Layer 7 of a small transformer language model trained on English Wikipedia (14 layers, counted from 0, width 128).
A neuron adds its activation times its output weights to the MLP's output. To switch it off is to set its activation to zero at one token and run the rest of the model.

Output weights of the MLP neurons that the questions are about. A number n stands for (n - 500) times 0.00052.
n22: 513 579 535 246 504 529 641 455 709 472 490 474 550 582 508 716 231 379 377 536 410 807 452 383 348 609 220 341 537 491 373 270 679 627 400 423 244 708 882 608 472 534 395 524 626 653 392 596 301 696 682 496 714 483 382 464 427 565 473 439 504 444 747 313 253 509 540 654 500 414 316 632 705 399 96 438 648 531 518 483 486 523 540 278 514 451 613 632 433 554 475 551 602 745 802 379 735 438 545 741 623 518 341 474 278 346 443 656 471 425 528 339 404 586 324 500 486 719 239 474 553 600 533 802 582 348 487 617
n23: 402 539 650 562 367 396 677 265 615 522 601 738 437 417 714 355 323 413 596 516 431 811 349 555 219 720 669 492 507 170 484 387 447 356 637 405 411 573 473 360 511 538 474 365 556 399 523 572 512 429 434 301 344 689 415 700 401 411 520 628 303 716 550 468 696 563 589 581 518 277 568 669 399 504 537 665 611 623 474 348 626 452 746 226 343 408 288 511 465 635 421 402 432 625 469 415 515 504 910 616 609 560 668 637 406 515 372 471 703 454 550 480 698 443 476 514 229 574 517 310 500 558 444 602 472 493 500 500
n68: 231 602 629 468 511 830 377 672 458 441 483 520 504 511 500 206 387 510 491 537 419 488 815 647 527 744 504 519 334 805 390 485 419 472 537 439 369 519 463 604 562 823 372 547 579 571 535 576 576 612 519 283 579 680 397 666 319 500 512 402 566 551 481 522 838 724 439 461 647 482 532 504 378 431 556 333 483 556 579 619 207 443 424 670 590 496 594 300 553 295 622 500 358 615 440 530 441 545 523 497 492 480 572 611 381 436 599 541 657 236 304 652 525 512 512 668 247 642 462 826 456 559 504 558 652 444 670 694
n114: 482 244 835 478 359 392 482 439 883 508 642 290 344 418 313 516 241 448 776 613 470 478 432 457 651 348 379 325 704 172 417 586 542 321 595 466 486 375 454 320 658 659 546 679 379 461 564 581 588 727 628 500 447 554 211 505 483 535 505 279 604 427 401 294 606 372 726 323 436 766 558 356 487 620 237 336 325 748 697 189 434 423 602 381 396 660 404 436 535 473 630 445 280 456 527 773 396 739 315 394 290 388 529 683 504 649 514 414 488 509 387 416 618 359 590 492 263 430 542 557 262 573 454 447 514 525 417 458
n115: 659 480 463 476 685 469 451 523 350 526 254 545 485 500 451 529 556 868 177 588 571 670 466 478 644 345 500 246 617 322 710 492 492 622 650 621 365 668 314 731 508 461 562 430 535 391 540 322 496 474 443 524 626 327 380 457 361 548 810 564 536 312 532 590 486 397 802 504 354 557 467 425 572 302 664 245 611 508 497 433 662 646 483 587 297 629 230 599 642 475 223 711 630 352 355 216 419 515 264 648 443 421 620 508 428 465 478 334 669 444 579 521 382 274 608 416 667 678 518 569 481 468 539 380 775 371 346 370
n138: 469 705 822 557 442 262 425 142 681 699 576 654 566 363 765 747 595 523 551 782 633 465 351 570 711 628 472 457 434 298 539 529 560 447 429 272 450 591 526 569 443 458 538 540 467 509 362 400 425 240 682 539 466 500 527 649 418 731 473 653 309 535 366 674 542 696 775 492 139 471 285 609 657 601 504 413 648 527 452 517 736 446 518 381 653 694 529 444 500 641 686 542 487 508 445 737 696 483 359 504 531 374 224 444 539 529 141 643 646 486 580 571 341 534 324 397 681 185 453 356 289 192 408 294 436 521 276 434
n139: 699 487 485 418 586 615 326 472 550 464 402 863 337 212 496 453 585 602 308 692 234 435 353 259 293 388 277 382 609 563 758 573 429 630 778 410 451 474 490 515 128 317 512 504 364 409 627 625 274 362 549 373 777 557 639 470 517 539 299 208 449 641 572 384 560 211 602 345 485 488 478 478 307 476 330 330 582 487 413 332 574 527 601 310 584 528 369 639 357 479 529 562 680 563 369 467 329 415 280 575 517 619 657 382 761 291 486 456 700 546 351 303 572 466 402 570 556 530 402 173 524 581 488 432 478 585 664 702
n153: 453 645 373 556 393 674 334 155 654 535 719 627 775 525 609 950 416 463 583 456 201 646 435 500 541 813 361 329 504 760 505 301 697 618 451 297 647 384 478 409 478 572 383 273 599 326 324 355 590 517 478 814 735 393 484 307 334 327 626 537 430 747 579 517 288 252 504 428 627 509 259 593 313 574 593 792 416 328 350 413 530 495 466 465 531 451 621 514 698 744 532 677 395 384 441 277 364 274 521 685 698 332 410 472 646 433 326 408 504 365 271 399 505 412 495 555 699 683 261 434 339 467 442 566 618 478 887 867
n159: 634 579 688 483 464 516 361 709 782 283 649 538 630 396 593 591 393 550 710 271 761 667 657 729 596 815 330 492 598 404 675 316 435 467 552 459 600 364 451 427 705 416 205 401 369 362 574 434 323 790 654 443 333 290 376 510 586 247 349 566 603 463 405 519 630 517 610 579 476 649 538 331 521 588 406 563 540 623 472 313 545 560 423 410 495 626 540 622 436 655 395 496 435 699 250 456 380 610 208 434 592 748 249 268 422 555 627 590 452 433 653 513 370 336 552 402 713 741 428 467 438 339 627 525 565 308 709 589
n172: 617 562 684 800 563 563 109 539 571 608 568 609 547 418 512 504 587 803 363 288 778 467 604 670 645 561 442 299 414 374 641 465 427 521 484 265 422 220 348 485 821 452 392 386 532 391 533 423 698 466 401 816 731 484 318 734 492 504 612 305 624 277 339 431 580 568 508 316 354 441 440 323 359 546 539 425 443 517 423 174 230 414 411 156 527 586 583 480 474 650 464 331 472 626 448 544 334 461 354 329 391 530 432 549 314 718 436 551 619 540 779 317 361 582 509 477 477 483 500 458 473 384 325 405 535 669 605 522
n274: 240 450 531 332 409 535 619 521 303 412 628 555 727 350 445 355 235 572 670 472 536 273 604 468 321 526 844 447 351 254 505 577 451 700 509 365 457 545 473 524 306 592 574 686 487 632 616 819 413 628 526 362 319 384 583 977 584 545 589 622 604 504 388 588 524 518 496 598 311 683 542 242 356 575 662 321 443 468 485 580 177 523 273 436 569 427 569 407 451 545 421 653 425 604 687 831 960 500 321 567 495 709 600 465 209 526 757 568 392 529 319 657 401 807 281 533 475 319 652 396 563 558 535 646 547 628 705 800
n319: 296 450 369 537 516 397 500 581 303 635 307 458 453 411 465 734 504 292 734 788 394 691 653 478 476 369 604 488 648 366 628 765 464 550 670 518 694 504 402 474 523 532 579 523 508 334 283 482 341 527 406 639 615 437 493 757 394 748 590 434 624 504 434 542 406 462 583 631 327 457 525 762 149 519 484 520 631 449 674 540 348 603 246 488 735 500 488 322 541 392 504 444 419 466 396 472 764 778 373 308 142 305 484 573 552 622 627 384 520 818 576 551 582 378 184 372 234 272 419 595 327 410 334 475 478 559 525 336

Each question names a token from some text and the token that comes next. It shows the activations a of the neurons there, in the order above. A number n stands for (n - 500) times 0.0045.

Then comes g, the gradient of the next token's log-probability with respect to the MLP's output, scaled to length 1. A neuron's effect is roughly proportional to its activation times (output weights . g). A number n stands for (n - 500) times 0.0008.

" recognition", then " as"
a: 499 478 494 471 722 492 430 509 511 471 683 538
g: 346 526 441 439 696 519 525 468 490 515 551 679 557 711 475 543 602 430 371 538 507 534 440 508 436 518 339 506 355 454 472 453 479 590 508 392 355 683 502 634 390 610 495 497 510 221 494 421 508 553 498 568 459 429 530 517 448 544 540 595 325 432 521 831 464 514 435 459 678 649 450 345 335 479 332 533 506 254 621 507 536 638 673 580 426 381 320 428 600 561 459 637 440 529 789 214 542 548 469 587 491 407 525 513 478 475 585 393 629 566 494 308 397 516 682 588 352 539 295 444 276 536 745 467 543 443 262 540
Switching off which neuron hurts the next token most? n115

"atic", then "ian"
a: 497 470 499 511 442 490 503 493 496 500 497 610
g: 351 422 361 509 431 524 638 751 234 611 458 563 507 318 371 364 562 454 483 607 714 489 571 437 534 482 578 567 658 537 425 564 454 704 386 449 514 536 519 424 613 666 539 594 379 339 697 411 622 534 434 410 434 564 474 461 626 488 525 494 439 410 420 534 433 514 650 569 305 528 267 383 502 442 490 437 648 490 709 586 559 383 314 532 595 360 470 476 590 496 547 447 303 747 758 487 438 530 579 474 371 506 484 532 557 467 651 617 674 548 508 756 616 393 506 611 527 507 659 556 564 480 391 541 480 365 392 177
Switching off which neuron hurts the next token most? n319

"ix", then " to"
a: 481 472 487 541 490 485 705 490 519 524 419 512
g: 526 433 592 587 661 584 538 383 492 392 475 770 617 480 425 597 463 518 507 575 351 439 461 395 499 576 525 417 476 595 564 448 489 488 473 333 481 508 574 533 555 463 473 389 366 617 387 428 380 571 523 642 521 505 585 608 420 595 556 542 441 632 749 311 456 237 601 595 543 601 211 528 451 542 408 418 388 414 507 614 456 395 547 615 524 366 529 447 385 486 687 406 676 544 262 659 364 426 377 620 275 382 553 564 600 381 505 581 340 440 370 599 628 269 793 572 576 532 426 485 492 430 653 481 555 495 432 846
Switching off which neuron hurts the next token most? n139

"ron", then "omic"
a: 460 500 502 505 576 518 552 498 529 513 495 501
g: 599 580 428 525 460 350 635 512 375 450 560 613 640 452 527 491 427 571 404 607 565 534 565 595 366 405 741 510 424 558 599 456 456 634 414 435 253 586 621 504 493 669 559 568 338 557 424 385 640 411 696 675 409 413 501 521 562 330 400 434 475 485 548 577 504 534 476 510 310 390 364 381 602 260 692 308 729 295 584 292 534 341 295 725 284 472 375 483 511 472 511 310 616 480 542 233 438 585 432 313 401 387 460 475 412 539 449 489 426 569 540 495 576 491 407 389 475 473 386 391 726 511 603 440 430 458 377 542
Switching off which neuron hurts the next token most? n115

"d", then " just"
a: 602 874 524 523 589 488 599 547 493 578 800 521
g: 334 529 582 299 252 553 392 634 444 528 593 410 359 474 659 398 424 642 486 454 592 280 465 395 493 576 622 473 448 469 614 496 653 447 422 472 369 497 458 493 456 506 365 328 466 791 648 487 515 358 640 434 609 536 504 490 544 492 423 485 425 568 519 639 466 351 395 582 430 597 513 692 429 398 457 470 460 523 608 757 591 716 678 556 554 412 514 367 472 567 575 339 607 204 407 722 370 424 378 541 572 561 487 314 605 549 417 685 348 322 545 412 316 414 512 442 490 469 576 522 564 516 462 445 399 399 342 246
Which neuron, switched off, raises the next token's probability most? n23

" This", then " work"
a: 414 591 563 689 711 545 454 448 613 517 471 506
g: 576 548 771 321 619 387 474 499 588 511 434 422 423 394 366 446 460 505 546 477 767 598 564 382 478 392 499 631 456 477 453 448 271 310 590 402 547 512 541 278 635 409 493 471 411 617 428 551 351 526 659 489 601 423 606 585 585 591 583 631 477 385 381 534 226 351 549 421 449 480 418 443 525 532 561 364 406 463 438 403 604 275 546 346 657 408 597 515 428 476 360 628 353 689 467 485 514 504 500 425 359 306 466 272 440 420 686 539 643 675 626 545 397 632 769 394 490 399 529 315 486 538 363 664 486 475 583 369
Switching off which neuron hurts the next token most? n114

"si", then "e"
a: 510 482 511 494 485 510 501 559 510 380 489 433
g: 543 622 507 396 219 264 424 576 553 681 429 592 502 650 438 573 617 487 523 664 325 570 482 499 518 522 520 562 356 557 457 503 447 494 567 438 408 475 502 292 464 419 508 515 374 467 834 491 533 480 340 291 461 351 520 533 313 634 575 517 356 535 453 461 543 392 458 557 264 592 737 335 691 479 527 705 657 529 387 615 583 570 554 447 384 565 323 488 477 503 375 538 436 616 667 470 321 361 534 487 681 482 382 476 657 524 527 514 608 505 451 386 519 470 479 164 510 515 529 380 275 606 364 577 496 392 598 487
Switching off which neuron hurts the next token most? n172

"s", then " revealed"
a: 499 511 547 461 428 476 580 499 536 526 454 517
g: 515 495 595 251 616 402 571 572 542 509 392 595 484 551 485 447 456 304 450 356 539 633 355 390 448 462 584 422 462 441 440 385 651 457 309 542 503 452 434 637 633 496 352 563 609 245 550 478 427 444 539 485 413 337 842 378 405 433 388 475 760 655 384 357 487 512 350 588 526 641 588 550 413 452 384 355 542 319 384 592 661 485 405 562 508 516 638 495 523 553 425 612 481 436 497 488 660 545 531 439 531 457 442 437 488 348 374 634 332 618 556 439 300 384 490 478 442 501 305 536 422 298 327 530 447 152 300 462
Which neuron, switched off, raises the next token's probability most? n139

")", then " in"
a: 486 487 498 494 599 497 778 520 550 499 693 530
g: 779 498 329 448 445 401 540 395 600 603 600 440 434 537 449 643 301 499 450 606 483 338 646 558 542 664 600 266 575 501 497 462 449 570 587 432 397 417 358 615 564 487 624 350 481 437 671 518 725 665 466 554 593 490 293 490 411 687 453 452 465 524 526 703 517 260 229 475 352 412 504 457 436 565 663 697 712 406 388 449 455 523 404 432 469 501 603 500 602 421 512 607 503 336 435 197 501 582 445 493 724 529 537 698 455 483 435 340 450 491 530 472 422 389 455 497 483 482 404 469 371 525 557 444 564 508 635 797
Which two neurons, each switched off alone, lower its probability most, in order? n115, n139

"from", then " the"
a: 506 546 428 522 499 659 505 471 491 514 481 507
g: 584 774 651 401 438 767 580 444 579 431 463 661 553 433 305 513 447 544 574 549 447 416 558 541 477 308 557 394 482 606 619 444 537 371 621 433 551 541 429 447 528 627 515 702 455 877 511 487 341 374 438 510 534 498 577 537 556 424 680 527 333 542 575 500 524 469 468 599 526 509 401 431 413 510 432 649 512 519 469 528 573 459 642 639 329 513 404 559 488 318 631 513 286 450 592 473 616 361 486 289 483 612 737 546 419 612 470 413 449 644 495 533 512 283 251 522 444 558 311 486 532 692 667 416 665 505 772 507
Which neuron, switched off, raises the next token's probability most? n138

" also", then " includes"
a: 489 568 468 685 586 507 711 438 485 501 519 580
g: 624 562 593 498 588 649 423 437 480 385 407 206 504 541 408 749 531 654 507 523 365 669 523 593 307 411 539 724 372 490 571 679 507 515 524 532 405 473 475 396 465 391 403 526 505 581 578 368 511 497 596 444 427 479 517 539 484 717 419 534 501 320 497 551 601 433 477 387 591 484 454 227 790 326 539 454 472 617 414 430 478 416 519 448 578 611 502 404 465 576 681 425 636 558 657 700 348 596 438 771 618 461 398 502 384 584 520 492 586 510 608 443 642 543 490 561 314 425 576 577 583 524 575 563 507 800 535 822
Which two neurons, each switched off alone, lower its probability most, in order? n114, n139

" of", then " str"
a: 525 555 588 468 641 666 511 463 556 498 390 496
g: 565 598 545 321 500 487 362 397 711 420 506 560 404 468 409 445 275 555 407 554 514 697 556 446 532 426 692 441 622 561 429 554 639 333 390 516 146 585 514 643 460 527 546 559 328 573 689 430 499 606 315 360 601 379 525 539 431 604 472 622 601 571 481 558 521 519 687 599 296 431 706 597 600 461 436 292 620 659 288 416 516 415 599 540 401 535 431 438 358 392 382 481 702 525 458 649 520 471 419 537 532 312 313 637 634 583 395 557 344 486 521 381 462 621 346 405 675 624 398 466 474 499 361 347 537 478 424 415
Which two neurons, each switched off alone, lower its probability most, in order? n138, n115